Layer 6 of a small transformer language model trained on English Wikipedia (13 layers, counted from 0, width 128). Numbers have three digits each and are written without spaces.
Take only the direct path to the model's output, skipping the later layers: a vector added to the residual stream pushes a token's score in proportion to its dot product with that token's output vector.

Output vectors of the tokens that the questions are about. A number n stands for (n - 500) times 0.0029.
" his": 493643511458517620368487426773313562535408569661613682390282673204456587508504633538587443727525366491579518539476431475379410501470359483731504550528483554398395588652518613303498408574518736819447607536498495486579357500341646470419515535497427444424461550384362366345628832702516580453379409343538622367578522601469375496732321320641352504450436336491407410514508483626401525454447
"ement": 464241560498656517405178524531178397609573509676436320532456670506480480349657477413519370389660535440387589590372491573322688551513502580520353642681858539408403536434550295544487536428361357529333665491517385492420403628526711439622560598637300519411540327538613625494063755642516483447819364487436521365633460559272396498697269604513270529494438485772477597646640562418449514669629
" association": 652356590587594402495389467464476403653448327728552531611589660314510509714417544422435504295500539413460495535329545489356343709439443501383293635625194528558525481482462458495489393499433627461491625535626553520518708587672559402444525557391482582474384371501379585459513535678378628655796462471590425422459705498573265503574655418486422492381491478600558582411448351488559517502344
" plant": 400435615319647657620498577646482613615502530709373460535740621456498469386451444326482508280493383524622424457523498371427615651419431599469615483587601498644380636729364342395331636521481635447651671613469412487574606537341484217564494599448430352409373530630374620488325483408416395586518454536561508303448572360730388509474398419401495498551336513688286641547375657470480688655432
" Federation": 667429502474552509607151554404372552548535376514409454523637542320450487833381538444390412225616509516256382641475665356517592521459645479574546543650607295828437455569413408722606607461510327477556379598523617628502572690551597357398665420351267554458439309408513542531458577676341712622727307505671358329539383291622584509502536519457545535326604560467548629486434508491561455441308
"change": 539383679453588629655420652524589584485544359539407330322646616348524471427318312266656496345605585717602536623534391371493375531500564496334294528592656528566321532538524202609514496489714345765543598493558356436627362536542411570533515628241542463486575269493326653537466533637334574444500553478470280581324484395423411499620531195397400622585253596572711626601598624604421346781668
"aska": 662404692365487536804417394665506654522520456365755540319678532420594427560576391371595803421609625610514325534468426428604514702513588553553551745490340529490274516714422280435471588367440393656341344447490315333418623494644558417249390312576515356627510360461474726519137645454512494559515147399498475591343528403423433502569308479338658547699338469486528558257637509837494417927685
" Title": 626554561490448316326395707348332486611474534613425610654337546259354371617387474330455298595473526602718493478536523599485439658454474586432575732525789394642443429675551376636571738488602652535357358604321465634537434538629485493415320388332430637386604378487572697665253560639453659469754585319383571607384526461393576518513477335473525486262437462566301451561454587569503342447612
"ify": 661612600402545621567362349539319781397747522590280528637491692349593558428388416141607711538524399632339587684616605475810492421265586309325727438496473463832363417351338424527471548489478642665407890456244458505289571443857532230478548461541519539393453387374334418496590525794527530391478473280461429465702240509327376499444060349362562797655397501587765622520501601657501572735216
" val": 502367470438518508380365598597589599437487515547397370540538530607452634500364520421404397497240497489579538377621502465437465576400500538588533508672528449452460536563437618483433335522617539328567661304598430592589384638589475458569366393500482481714511571621553448404399538454481545464571589534414529466640387560629413499585660451244574447525321495595503464409527588497617491679406
"ios": 376477487533534632541452601398513668429580603518357318772461603449614659469397456352431506449629390597253481380359636474679526461416560506585671227591599519595334458506566591589301616361491177575416509485428354492295640714447602424616316358688569487425495448508683518736592373522528492648709454532399586392681617427370388499571335614269548317584429367634574510331653485418472535713443
" chronology": 584416384520569307574624501216481690769658381489569607788604433274603435394495389510586398615733569792525348488606588534210739712284669179688614418716582332260201463490617387491238306438480673501185698398636572300459627505662588648481258399190242688561677384478515873470293762649555543395281673445608645191645620470707457540533628205589617652544322264257376463351442621584501179621551
"ous": 515337396336598468414470517598522607609114468405410461699421690752656321527310677436617529508620592433628634392489510668505481488393333508411470650313540503347534537511429564580749582308630359587465576376529496432333420722515427399693584441648438356513311478464557362511293556516527393572579728622348510690745612465411327484444449572573566496429292559739316330594287499588400402775602
"\"": 411689314598470399475458300321625428475327531630380654707496636324502615611527395625646377674530514435445595318707336616397521510718506388409557313553718456499572530436276256585528492427492480535478335508599548629503534323358435396516521372603439454553575524672617370451496546436441573354423570556441641655539394718281481488426499536650502570451555327489413723617720378499483485600463
"rator": 588753636247538416378484618527321436585684563622375467568448500360481697660405340407652363291676614586312549651516332524515594479452521250334402439488523556513455611438547398385493817336572680625393472594308568545445573747408458562272190316538458707497485287440596834517472584474433727802783691335696435648620553553501285517467252584563533374537295398640277496442448630430501435616165
" Har": 401568564503530666369575540629530561601514586413520582488382464501468485571667554456527365460523573433491494551560505282439450625550481527573400418447465424486395445571514503384554406548581435503542422478362324618476576551468457435506520309546544598542508508449546475449676710318453470689580610452443498428569598414599630494516412473484573428605442441368558426477571520559485467331442
" Thom": 408480649258570523366533541730505568534462469386551639339538484500659374491539482500488410506485598559508476649416541413535356685598522546616500345426597541505420438503533333599531407483503494639448396472562354350440622526531564601456503438318664545492648510588619536522543581515469541570653497484508578579443541395599518503472359316494478349322538345494488442462578618538442461463341
" Jr": 405554658522481660456554535653379563595484430340666601296703355475633577607371598700562570582574497381473637542434672397625736712469483479487362434577597570430421436435506180336436577378342560680282439457645312443503414482413526476400493424247476714547471506590527453432561664562468544507738715582440535366442414439459334509484658441363457390710387460314437489514559421601588429500430
" contract": 506330398495662637552438684420464480498481513632542528450739644458537636570233437577473439492597472672557507481539486347440396651509378366353366649630452546476401470689528447624471544494273649581565575532582468433528550577638481734314526711527573703442422480617396468460464800441432429559486294439526367470597351532502286487591574332480455498536371467565406569476433401374532502481208
":\n\n": 544441392493398338507336339487370703440565567526546544619511733411496468429463523398558671526395298713772283545433560562343565442361612310633677452456441479514287581385615680281434302479463503500477645641468764477589357325496481615442472549632321658345419544630602742576409724738386442565591507408335486593562261382611546501344435520432649611539662400566560488255376435623585463601446
";\n\n": 469580719344533218591630812746335482429591491311486507578762580323427609391618749508617495243506456832474429476272558592359487445224580410628545289641472426507289269451419718408579564331343689490561693445643503345512388530525587528553683428456074601329503475405751544609213638640432415665580573614712351671430404449447417491301336366212503562503650427658481588545499381571572384713605
"uct": 449286411392432554688432684479449446524494467564553232359501625479646601398489578418607652313378475505237462562553400440554490581461521572429368283473530646385351498800275428709642783437562305493471731184599609673330667664521659573728389344680394505644528372634387488541220719783538817518432836351592577497399390581427320509638509331365576553529417408482434530553493566359381384622257
"ets": 457429433726389413761308478492452434531476520562485318512499645558527408563666399531474499363658610683320464538516564506655673403623533557486628478532459384583554593432499534649506422377567223574891669462302298570336251437624697587732480542190360532390744405553510567510475662496523371355484586348394482302505687370541586488486450506437391587634593289595568125505575512413442551450507
"a's": 487809514349365667333418422586530640694298408628595582400439376390579410344534490527611554439473326554460481427459582410430387492588451388718654668472505493316555594733559517509300397313590388903362668591464605575325480443424896579415439157534428587605409446661388483584244679621595611593404518369480700484688844441386483485471276402255472686407596398469518649480412505757377343528314
"\n\n": 364540535506455255553672499420373397322586473560676612574441568455486693270541671547505462462526449685657406398382582647270672365298596369586533393451543411547383502443528723372476469492281616459506574534674377527648502539234598513635634559488315627307419509547728599430529417480542388663450573518601424694628433375354539503266509407522540499533642469552657481266405391576540509533581
" former": 472438394588586547501415506698474532529487341457535561144513469288606568663417624542400451363536487550420241341316583436490422575589388423400559611533487626553473516561434478351579416580446650632485720730618611602573526586461585471436547509423585494649370448433569507441424594494503353579521594514376420425508601750612475501479501381484454521468456427523454501413316596469599471520547
"ylvania": 421324626400666572643476362478356745424601533479340454228528596260708446647107380465498626523413621576325587550560494518651581488379510514536476502497487438510478498548537538363211465380561530750370692293342594472649652483501648481514358239318445506256752335355209655468392681555464593412654752321489221493563626570635479516459475544162609560709447427526554907424633464824422627637602
"ulty": 471462694402329493647372416772300434673240473675459453497720595497709605722345576334469429410351466582375472713541582328502355538356467447540751630608697616386397416462481312367354804331453476573592473298556555394542430538705449454506653468239422563506776200462406706363356477828491709648610524131442485364498689408524488516822493617481429566480033590472533524509645525700396622463258
").\n\n": 619641486472452393421529651686394372498536606453483649392596656404381414529381610606697574298258402513573341370391476520407278377526591445560848314781421582387480630651244379592545401406518412528397443613558538467602356486526531494631428430686253625332483425679498673571368603611378447605704419508380370678248486435490473492480398647374376739566583370643462571579841251605445440697490
" Phill": 527588620334571693456638345741394636542548456467466558372583380453491548583525457422457552639369546491616427617381526527647277520480566414551588488503460405425318376538441755430390560461503396594454520426527379500445593624526508581466620451513545709506458479584348544324345667544479461593718603617456379459516470415612564507563399425588636304425319369530208530356604708590431497472385

Output weights of attention head 0. The head adds the sum of these rows, row i times number i of z. A number n stands for (n - 500) times 0.00058.
o0: 420574699619512600372565693584327472494312493397563390484478525394330411480595726496373558372510339558559519542368544332364456642428404553524365400369327392494592477450485508426545597394371587442534663591481482692503539639397615538493575411669556542529647663420518426426504536425491545491420439319513439471603501666587374516500629382567609344450443612545459520757581450430512505462685
o1: 507394453316539387532556427540520538427372575445483386533374627433394585423471526536580603303621663448455461395590365488558467382467351472392370588530381615609497515503406564563431345454502576478761472528373551648383385407564601648531606519442459590591443552406477459578503771382548462529332316590365393454540495575423586766595375442480456509565518666609774560407452558598500636603411
o2: 581534591500422559572698518644435497582540637344452547751281270718398680493483605422375677345295690448478534532469622405489402604587445349334483664371405557353531477497499615454450502470491424486501444389485465694331550599611707352513652431461584530439492651447582499440494516477528490593301396488334525555636459515657567399423512408409373397440519536595502445364717632476570351613383
o3: 455380508505677635587371568486436534608661287328649436223457570460602469583488539594623384444707541458648562444458543374307473459388414728433450222495564445305444392430471429501472617695541657575497542568598503424303445513426428512544523661566481503512534354664508524406446521544497633435441528451516571350559457738528465375451473245507483555679300554684434501606616431611498605364586
o4: 430330410601572555528533492350452804493697394433631173392503575524557472423302526638433442593434343499539560596620685532534545506536292317590518369455575578570405424512452512629331468461462581576553499590588771550385427403620556424466519372503545506490432565437282443482503451654651531375358472437346402477681525556476606493488658462577463388690637213433629510507557576443455594577422
o5: 440362688461342427468401466594566565533375578477455475538534448581269473394158617592677493358617484573474580384541554533507437561337476302380403692492369539544605446570556608506511505540571384596323487401401657282371764473570514519453609395666555642483316649491524604404651489489755421470422265450517702451593563758529403487433334474535592470415594550505304374515709681438364523613631
o6: 335423620357412439193492363554658699556588517519445524453439399521649487435548578329540550536570494391520734663475455775426475578438707447609616680606563436491120441660445556481541203579572534310402311602403493343703717509724346558345580700552454614688591498322468503654393554552503572512572378537553597603567592380424506480487505421448418456293563444170599439389368506448447588491429
o7: 546554469520400560453640528749432324618584669353481443377487525615538499455517591498377432360514450399672375453409597503563572679445321734581396314555536567553384350278355450408423347558421562512562596398582515572538549637615479515492559439489593516442638759701455507435566432495549673568328546629415351546692473650439247489371603398531564478472460354442512410700708373479388571482221
o8: 445548342447386568432613462783403580619581756552283627516478313464548553456339499377398413540439562616613447394185745624553660524430350515431541573626401477461452444366225422344533352593553627670394365511473567570399488556728420417704618537660571466534542482415552549574454519614344531614322534469446446562502429406536371630168450671416481725547581397546512388488703356532622359580610
o9: 524355540434330758437484395517612574498458506502435714734562421530508247594508459566350429488514557339631520805702405404458433560524773373342507719362527485326324511444504695440499595364481497397428431424454500634471627480588515465302482651500536567685523395526669400440575571443425531403727452446472682374570648446662398466369454477557589410281443575685399404289646785543403461282495
o10: 283457404444611683231568323529516503496487592447548637388619474554557507642645380456521637463573271717552442435355545442400421480294765607682623488667531443612543555527422389389529543504526683450330534475674546450451702572493389429472605401581468549549582455634378571333590477601522437457197544381446341409425422534412657539483700381709468721405339599350571465604498492419483398395479
o11: 555711365470592325650584443623436558470547577459500361311384557545307460475477575513432577259512443586746530751463423610586365210610775666632591536601408578411443350559358532583433248431429575627569532440371526516650665429594534694487599393545497319497446729414524490684579503433539664736412464674506352486453464586536544655564395396310475430490447291442540455306445420531255355511547
o12: 648612504557478505592641490453248581425574615380699604412428587467483416418428621518428649443756428598455384405393519510548577482501548482364485497414363416516498449489498412441622531610450656593378633738666451409582575475505516549639542625387458532294529419595240419482399482476538461375434476484379282416395408536425452620499547535512611362552704372581584540694542387436414643491524
o13: 530520411432395426515556429596569578452546589401617534430451516580374544438319414495726371355427445367548596557640491540542515642327648397543435514504503546577439544434570666656386448617527479464256469340524483544526552618598690457415503612634404413521517733407538587417476387429579572602506318465451541484548515445436558712629685336377526429473408461536500394442690424421369576554346
o14: 410564415566393511569670418637429575477398341505550557458463516632578404407681461413422576566449500436506387503722597557441604538458444597564463519473436484573451511485316609612602496577514374595347554389490412481537760551565747561340499503476409470607645467480382418525413589442354512481497511574487577573500422458347484528592354414457522530429344560551574526399335570526321510572643
o15: 518505340462480348622578546474691517507668542414432428564616516546436651652362435385416332581548507527475606578472447466517466419543466631516386703689478464386552494665458331463590430633452488335383446372401448549494527528488280628529520677693541566361415436459733404570472563485558586496358409518697439396362503443629669671304278445100514437357599521754484532484537489631769491512321
o16: 517356488484513490614260756649425513566438504393413573516609296401486466534502568485740631359535383536611538712411409552546353480578697533440592329604506474614420477339516569310636458505513538563371381726463409545544250311530544642504532349532519576599287570461580542317392425511374370447414396585653595471232447634522527844402538436834435575529392679459270680547468534570394472518501
o17: 577460682417458434410618683577405555509498533579600577574380326597545564463678638421529507731393637307385430451512656483304551744371395468482183639274349467593518599432563311592254388378492434440320556469525567376475554540527546755491508474415444505472698491491661524503458393552640510482426320480473628447619509541533647663701425420430705411630339590587447416506641343353490616456288
o18: 536409457512474443399469488407567674638453566465629420424396688580497409512549396482488612628496498301581528490561594372482709492400393505544328505498492464594328591467542476678277415529589440672485545544495688494420315534424538490469366472528456547450517547498413608588449597590463460520390523450379498502631602527423467311579488436456487506800611476453559700428339464565541464544409
o19: 642577607427473621378485525362286396594493550507527377577469431357402438481637499506570482424521551490596531472238538676583531528621420563587629641533478605333576302400431678542461571252552543489599452572471602563573361538493566479339518507470469468610599355623483611555597447602414494455497433599338383375317522546591387227553667497489480702442564522499502543421442477553417486441655
o20: 467578395321399373484521360604589591478358488547396606574379410367505528598567384608548356558429535641402584357526654475448577538460411583590448416479641643672510520544576405527554596477569383396781529453346502393599604584525420459504448335413413386520608448478545459638426561573402630504567576517592688608685538603198408464531425461452515575427384578441708405347486312508476483534510
o21: 447409565574552551556687430404484487490535588391344505458481561476501506391419440497517592528620331671598490369459555429529413386428438540381507523648571693390508440397297452624537324636520529497338486423546543586470514350476510489802492619485532526570425671382545662411610414603569437539298428462571367605546338475654445657277369650341592535497442567519474430419430430650747633607393
o22: 466603594460512541503455452397466541447380456615519223647421591486347489503507552639494464672395362397440401449618401432514629469432525392488415696497435504514557578475562430492547477504515396489590518462438753422496360506578429483445422421615628407508510561521585511438439458615551304434572600472426315464373634585589506480542623644552614424385594389479549591669448582492566405602575
o23: 433504366518414433433365246577670384486484465658472478515569668542482578485730406319301582592476490650596455632342443467610533393450404522442511418591508561432447494625508653643550540526482521408611427425475364540340467593367547482569496533484387429719426525437355537570664441594129515530775688371690669656673504444397505441627367619459193614584582654673546455508376435377479304321572
o24: 397313468407472870483346444712516568578449645452681593403411416545427345292557589396582510441563434513815473541426594313546493531548431479595418477688447434353433423468652625451591505497604613327347677525647523493550404690340533491531551610606616560579622676426504657363619316436506477560496469346483526448801505476523376770365534343486360322559475441277415340405556545654474383403395
o25: 661471513511554718589424568259419496454471468539313559547676616387590509469340556576433527625466356634476471159406465555547404563534503473529703297480709473390490630450341262386658485472456481530430546734565485566447524535490615476674428623553484339583420504533370442592660444467322461564462542436636413373381525374396505610508413508596511492450601475490445581535550506556798342504562
o26: 451577377480612366424471458550553514454641512607566471498482450727434537464609599401406454593651405551644457575371469401549353361557652517502551490538281379453381540551449412523516410644447520602443539583617465616549603539465362654517593474383577527420513471382358555521637554531582542502427465366497569468627459470552577618375364537322395520338479292550453643613467461547436542614446
o27: 685410635369374504596367598594308519733411599648370439661415617581357558313445651600499383445447449351600738435415614783481628730625401352435327476545381374618401504385500599406438468341537486617454417534424577340449616417504589565280531489624449644612496450577599577441577462438477428445497519500533564560474386570544358484632455717547497472460571667425182378464436480522498415515631
o28: 570433592491503560439502490555496408486482511574489380532545468643621422583519628527566537418663411540549503630452395439620467524517467453511552467501333539582517481531540565502480544580364595660398463524558493548545595496536567474347448398653473381347483583488467508405625537415584354627411589291225482546451562560498523549262573483479427460440440394393452522551626462504421630553486
o29: 436452618545494612414635473657419341417473543543343591603476492404604558438515348487570439530432675453654573431476533622342550470605516535594644377347455624623639325625411543528502492525562634428478332606381475576502259445493424414452552357658421638408619314470392398671442585323490526525392394474493624537497492446544548553420614342537563483543365533466677485419597382581479506497668
o30: 692447486551586579471563487689620651428515494449557535477443391502559493451426384456412482537529247444335461304734482512538661395499570502557544511584484579518425532467384433503534506704501349595541485657529383550350595313627525440350398358502423495501631480496396481500385607501533458506586472637413569421586500443482462461484555673481524492522451367333587450373531409705577592481637
o31: 499567309420448491436528490376459612627637576511492416532464425450620511570526526532543426674306570646373521521430473496590458505610371518504464493271653631368532512640627255631293465537473331520362437462502584537600263400598425414602446578416567364645560488430457550592451329647604513517545559438502554548678609519601501345662500405761549409443403404472600483668578650250444582410313
o32: 571503431547422630422559525533498459717372373510465461365458426805331572526467428616567590493394661278547566676668397381497475536572558625623378495600417536549304494265578743555460526291586360626535453418502398350608355535459641615435479471402480623465489498503618475512544625541478575573470464526494540525519365510605352407651569392442418377503597734513349385475332659608561414428285
o33: 458476407436488426505431561406422552683413584395624657463586534339368504336491330569552270637618347366548489550288423665523455737344697409585729492439439657625529648357570582433654551452541406492335493393448535533521465474564448615528454474664595711464431478403488549487531539429404454515493378552692517599423530417421463582456615477606543580495494360382427534514484368495559615574405
o34: 323442437442450533717410392599648440587471615612390403427552563456417532589495379656508391487768466453460503592669586548641541463325554321335657482528283398702501489382475508391571553687439589581613342491542570351296727554609412440510445400629594428614342430475566406273404448617447343464457592589564444502452506376468652440407421456574416586548523452605344519645469539481563514692607
o35: 553408579543474479551384570550395371533357585545410536499479615579574468335522356364471567568366487440455469420675582400404491447611410526522282667428460540574504616517561561523583488659536397328515538467358719351568465550456562600467658385528487432437617521434633441625519459323453418403473507338708513439461512368585525522554443360547459357660630593486494500290503483789592468569742
o36: 443503575840306525320330385568634460521638495565694491350513592490519496399489463349385569408619544397731422786556557490487706714461445384528313345407609836493606311430615515564308489392455527436494625385477393604453385532198628570487638463283679597472362504718619606387647439450619543585459513637393541721429528625659539279257517377378422442585358518527332529386445532574686377441355
o37: 524315410668359413604444543663550512631351323654667399659481404468629525486644488442527413485594406628549412677314642406576365586494402571653542545675401594624575389392494382515473518390503407428668528429479537545377397575397442574339570389526380588424472445420377511335416680633170311405380602559740652569400712582592666520534443673264617504639543669253466596392291533615522404346573
o38: 616327514445654457691343513414557437539553405441529568448485634518564495672431457592617551351429581452518665357662360458390506429652502496483569327357464403537388385660527497519696459541424725387284354623582631518531517585424427528528531549594591503578326462233414387459416417530497635487622484642510477486605413599421323644465428491416542549434498432692526389566556479413672515509450
o39: 416579499540620437480546696565359481669584313601455452412639460392592532483534507738622455520345580442582717411432548654482496406484437605716429356346490523551512429544568471580387359516458562459467627665463623303434478429623258509400510460527533533673515365324546519464583400506434562588382326530450330458427585657453595469653504484523441678452438558688520445642478335263490412386573
o40: 451557444644451586574647529449314561379521563368518743365545364471443499694675545378431444448386594486490354615605536417563542552501419440668357467346637374469534534469376592517610466386501508419370383522529419675627426684391605526585643624568504308491624608316393298515643526334352718656504490348528618627612477442366359549378492490420562447520443507454616502334516511508549614549445
o41: 647373543443515724544370545517588395531521466370579597335565425415413447607629495319417298579681513317579437617284467508230409537566611591420642410648400444388604443446378320431643551569671445339410627733594495429718590467642409547748497578435466472511561269467415435490479402735442560466442480653584525319460766399597429548512504420497600687519506438494549495550398317474569613542291
o42: 538421331607489454672389447626478494318358516476547702454413415488416202432562402533270515425967546516590459626588700503406672573429529479461406446465509561511573432528604684489415430326669636577435488656505600430552579464701502603587568258412628470640552331614539463504607493427516460438348355406324714300551511659498339511482409468537441651758379394411757521417717319422554353340426
o43: 310696596755429315538478384501536426620389384589472501494477444355411505498518598513565436392543625506540647607506628410552524582497505486534375539202456442763385611511617573395465644351403550495630430518410561627354607661385486520489613518537414450433557561492259528384509423515541618480495271353516455587621693428485591470575612356577429366537627576338632493523459414349597618511329
o44: 558652492419670624442425513379535248318593397545221514440425592425450530420584556714574602293497520348453628290567448452445417398404391489386553337469677558499403469614520486321557339588615728499647714654351486429497415615440446384602525457305367501611497613445492488548613522469781445643412335539423499510590551584568461392387741441597326766472398316340520615552529495479747633626616
o45: 676596509570402371813507537408431390660591434471443661547739552550495410591381471464486420509501656519225611470672529446451411398559542522475517385473317555511433532533512427466581537353415437543558457567470510451554422553461478654451528413526510549385416417263540278665509688589521647420522506250657772447370485361432516483427367431533646384492659564509604546493505553524551342514525
o46: 657602601696364535596603539695341534723660592679265419458663320668512493613372502546691287619345460377356521603519400413623503618690592778410441210518353524689620543608460580473569424512360268582439402651406371482496587572533344403421503516491454343380454613422605343395530386566464500367522410316442513487413606477413506532091466673484584540591399628470406694587541616563274589515424
o47: 348579502526413364465769460544691440506500758434419458658565473654569590483446624462339411545413656511405627515435525407550524478504414462449447738358395405401464573594491629284397391697415356440565468342443672643327749622692489358378359793711758529556745563375571586427309394517507502487483550365487476654622465449521541294416344707304549566308575355606439315426585688370327493399533
o48: 470565531489705511574769368502353428415477514416575561695371487521552476403558549470422699542521575512441535396193515600648352459617426433522458557524491497320606566647342567391385382486623374583468650547508410519531739401585589533524630531405485420511698402425259424554538586518480494382383363532424462452553485625581548301561436653313566600530643405414543489422465525470323488665532
o49: 477627535526366476494605369393417538476391546429512530550509397416589563506546616408576711486500501615489527373491391526709635549454601604771354650535591462539570492738556560440440367363470416514530403552557389428541391383488567539485531470498404533415437490652495475627371362293544481385473602397558420539328426404480601579473534502548499498587277754166607721608369440714449323535508
o50: 578268613431412237583549347547562565525405425576522434619613435436719531437411519293676661401383434678533380502308436578523462449510504427317414619377482482427570459572517646583617465621531485364591523626344605500578491497607442575534480531777598561373444601200507604641549315496405337508663482410338622590373735464550437592677381690526524265382592610635554375425507612511323515371458
o51: 591510585472239458639404478523544450616495459395566511538419420573458559487401793410511314384659529601515532533553476237361548359521514567442431565461508278485431642490601378533500806535343481500511329577407357561575635483445759709416402571627526445333639780494457552364364450488447393587670531438350525451506618470637568577536569412505594210482322451611351386560682630595514583453430
o52: 463644511542476392477335383447532417765503532432508487494432643663529495677535468515560635386399531481448676597527449635591452539593684471576604485422456470525462535374615431616431492334606629487486468400420379592518603499494502502548498465417375454556303493447506400657466599546486563705458495522585387499490404386539618404283531194412524555403463560413454564438410534672574494618288
o53: 363548324673622450561424421535517555404683720524663253279611544277608622461415685445644437505577210653636403572375401648654328331526563522408588398498506392642639463561448533483498383546457509499438498754532338693605200551407385460614569628555388394533387726468267524572564187556415473417456522643388278619213571728391569813513444683465310569712560355538333851688404390366285430627568
o54: 426506683522446505269413628543446333609550267598453506576489546433451385353510586416639579512477463614627600375376504496488473586453495391535668408416589473478637492461537477421567470445598587426611470561571500564479419647457667476423476363589515547543572508521470614321489614445418431461418446249564564581359655563416580467434709340661361438501441668323603535667463538617655385346432
o55: 285633347480534429421536387315570616592461566474477555242579629408673544576553414551615485445606489491383657507487395520559503725486480601640546413734614421584513595460368493752498430538488478546507379486611446478382576578473520329573447450602466494602425598520448402474465571509512607526567647482459318574504376582418535510390490374423467472444407492481497512469508480354550536405415
o56: 386357335523475473494605597478611635274462598372554475429722212508578487491513500552497594677501467672408346443458462389401454527379479610490269335650553481486587504587401598437308643727449449589439632392602453599567464404522443588476610640400332537362611489617500543515296579526531504314483360346536464446577353651431606448710414667529452610466460605690607523548620541486185652438629
o57: 497600562465588588571593539576467444288435385597424643448464397363427436730472580580515390576521568559547585710493767622521524247501612508640562349549527727393560298526340394488399439436485533439593392544467685416609537537510337373595360541463468185416629535598538613443353412451499567614535488538513474674509653488643485466453406558363711343320471341335569448333674414623480547429415
o58: 408408626267558449479315459522553414386596567505533411685396512312451610539677406507738480524362497727507560491309449683584477557558443401269684536486589591444583357596438590534533828572403446569528428443587352474433258450416568387473471466408462566603392432737698719480450323414450487556670388644391571376368475562760485615441558621590482572338257573487378412422546553420509509450725
o59: 390435548429672525389642366570393289436667380422410732663260458527618533597630515642523572582580507479437555355381647481546478343482644570457585561429415501366458389585577439284530610352621620576417558628526688541413439481247549399461534500495559666474678391439549604505477499508698465444350276518408334250434428414721633365599435458498443605389521588503494469447487554529544536677608
o60: 363651629569312724395480536674403434390402570636520468695425309498563382364552633389503696633354291393540598725664654573423650579593699321704310495591477314500429499662488410397324445435451602621286334596535423431557489390530461477522448667335499513387643476631522406491321653316479462479324587652631320424432540525654499516571479656366771409573406450345524591195339556700476554598570
o61: 514451451576447380214429676603435450607618394658483356358390357389516384591437722453459464409477386571665577392368442546433466580579657505459559462410566461557392611566708457490544464431552686521444415699316580436588490498445523804502547505403495584492416361416340507488400539609744544430488565480466568490398631577539654506973561394605418389536525436404505470619396134421387681517464
o62: 551422494607672452468544709531512341443667449465556416549517518449621500365578526585423496492355418419727553360431538502534442578557533458560438302471486664446387270448363310469535189553632507439396530539538444476552424629475310729531696568494409531228354535421299488600615597675475456421480436479444544614623410670554577644514359535319555592622558324524607618463613435440564681552414
o63: 549527416559393709503482814646646317535604777559431350489688543551442337331509457516450449329419156413545449427620458481281637457555465623640253453682490469596407540470483482411559596415468425481644568487431528543551327433449413656394612407358558680544379424527556447610269742539372428425474583394543446198542578317391498687675398400553505594365577575463688461568588502629526554547675

Each question shows a token from some text and the vector z that the head gathered there. A number n stands for (n - 500) times 0.0041.

" |": 465524539482342565332405663519379365361417587633452469357575566547499667494434577613445494563437521496438643465479595585522550496493464358475558461583561319451551515492481371838659596363520366
Which of these tokens does it push up most? "ous"

" government": 463559566514463492536523587405336531483501537573379411535445530550464554494476606398475478566514472423565503530459636494645539470484501572542595474412567421547546423535412494448471405426566441
Which two tokens does it push up most, strongest first? "ify", "ios"

"igned": 456464569526464576439546552507429534416512492416524413467367532423506607635517526449603454487549466501542498588478564441578439541627471516492473410428564588476500607585390406551452309417376438
Which two tokens does it push up most, strongest first? "rator", "ous"

" Rich": 545550535422445411472411526443406587540468534471454519568451577492463544384497620386511516600502517366481502525489449372595526587440493521557522486524491526480490479428502490431504633524540460
Which two tokens does it push up most, strongest first? "ylvania", "ets"

" on": 581629461525506487574504493474441488587482425535470382466383440536470504576482550530549487683505457422566477432510469509500546454451591456488568544355556528423494491495398445510613473509482622
Which three tokens does it push up most, strongest first? " former", " plant", "ify"

" Way": 538478545468521600570578517537570484543504560491417549473538415461477433489430495542621536479489454428493489527444366514494439546509504484524634568442473546508376511527537544412525592558419518
Which of these tokens does it push down most? "change"

"ander": 435418340664455284420609576361585620610384470428664398464463494597386494517669544446571513489520498418625424482552465522587650582461511509588234424404373460488532512562541663386529504625516653
Which two tokens does it push up most, strongest first? ").\n\n", "change"

"af": 429593443507492349488355461386439571577444562487601417545383639500376536437554486481431468594530589500591534474532524478616548489574482657621324462513488545575492589599414427346419448536477470
Which two tokens does it push up most, strongest first? " Federation", "change"

" his": 553628393561529420477496532463425453559497526458447436481432447452478531412430535603507425566463453506531470526523508538488579542402432506521585499459535437434560517431489325558520485487491578
Which of these tokens does it push down most? " Thom"

" ": 498516440515532518478489511503554553530468439516455498549375445461488469489351612579591405626494478426482491554502371395472543602333428525646529512430565517329475396438584416464463536472552569
Which of these tokens does it push down most? " Title"

" Democrat": 528525504640503468516603447541427414462472500506560480533443553472527544611438567547540481480428492547534389584580542510480561559529486533540493456386604530439490536468364362489385388538510521
Which of these tokens does it push up most? " association"

".": 580436536512516459570523506602472496475468496508439446490540514534552521591472552458489499583448470561454497536450421468544473491527561485553576497447479537428492492449491476446451475484494583
Which three tokens does it push up most, strongest first? " Har", " val", " Phill"

"ff": 490519409477454472467407438351499413624529678542523570612334522454486355416407519546634474598369600430589449485499484395556514522519396584608550461571398546543409455431499526408474700505420472
Which three tokens does it push up most, strongest first? "aska", "ylvania", " Jr"

" and": 506417519594433473523562489573400514415464515532532437474438516484511552603495580489564486489470480545506424579489558450545542505556459603542529419418559562469491561482380445488402359497495484
Which of these tokens does it push down most? "ylvania"

" known": 581456538472530503557534568484395630535549496507483454546494455587458480605494596576568510597487438427473475510460605489518442491478499549543609533349567551379540454452431427458424417533454559
Which of these tokens does it push up most? "ios"

" native": 577487497579468453513499497592455507518506537560515415474488485511523499537445579486529489580407505511535483508503470443476511497449500519525540503395525538421480460485490425492462489473419595
Which of these tokens does it push down most? "\""

"8": 496536440527505545537460587469480644472456515553546457539471484538504571557460654560489501570452463517440504447564551497494540553390383470476536498497628397390640487438569418534546576508644479
Which three tokens does it push up most, strongest first? ":\n\n", ").\n\n", ";\n\n"

"ention": 454516445560450408436423419454467445438452530573418485526463458465479678468433554506555425541505431386536444544566591371475317342480544505540430484503563452483464449582602371584430386459430453
Which of these tokens does it push up most? "uct"

" pay": 507548497535557569434544577406463454471445579444388524489415538456480547467584507616478477545514487434526535394423707640485332510569513570461618437380471475461476463517547412511474347489465616
Which of these tokens does it push down most? " Phill"

".\n\n": 594448548537480452565546489607455500467423514481447358470564581601560563588480612442480441614440480563436506561468425381562486507539601460567618535488489566415493482399497470396449499488551587
Which two tokens does it push up most, strongest first? " Har", " val"

" (": 512558463572537478550485491534475505502573494584416408483417517471470541475482568488542445592502491411540465511455518524510529480415451500569628473393601510443498439456470392505499444489482553
Which two tokens does it push up most, strongest first? "ios", "ify"

"est": 531347488622481344474551554462355484470454443475353440551466431517366587472373639414515407667659481465516295467530485457509569402348566499612576585289469459524477315677602491465470443571482478
Which two tokens does it push up most, strongest first? "uct", "ios"

" to": 574639468541498440471549407406442484627535451556403420564433428556459500505431496546582436670493487422526476488441530424525552494435531564492540509341562528355478492547430384427469458545562606
Which of these tokens does it push up most? " contract"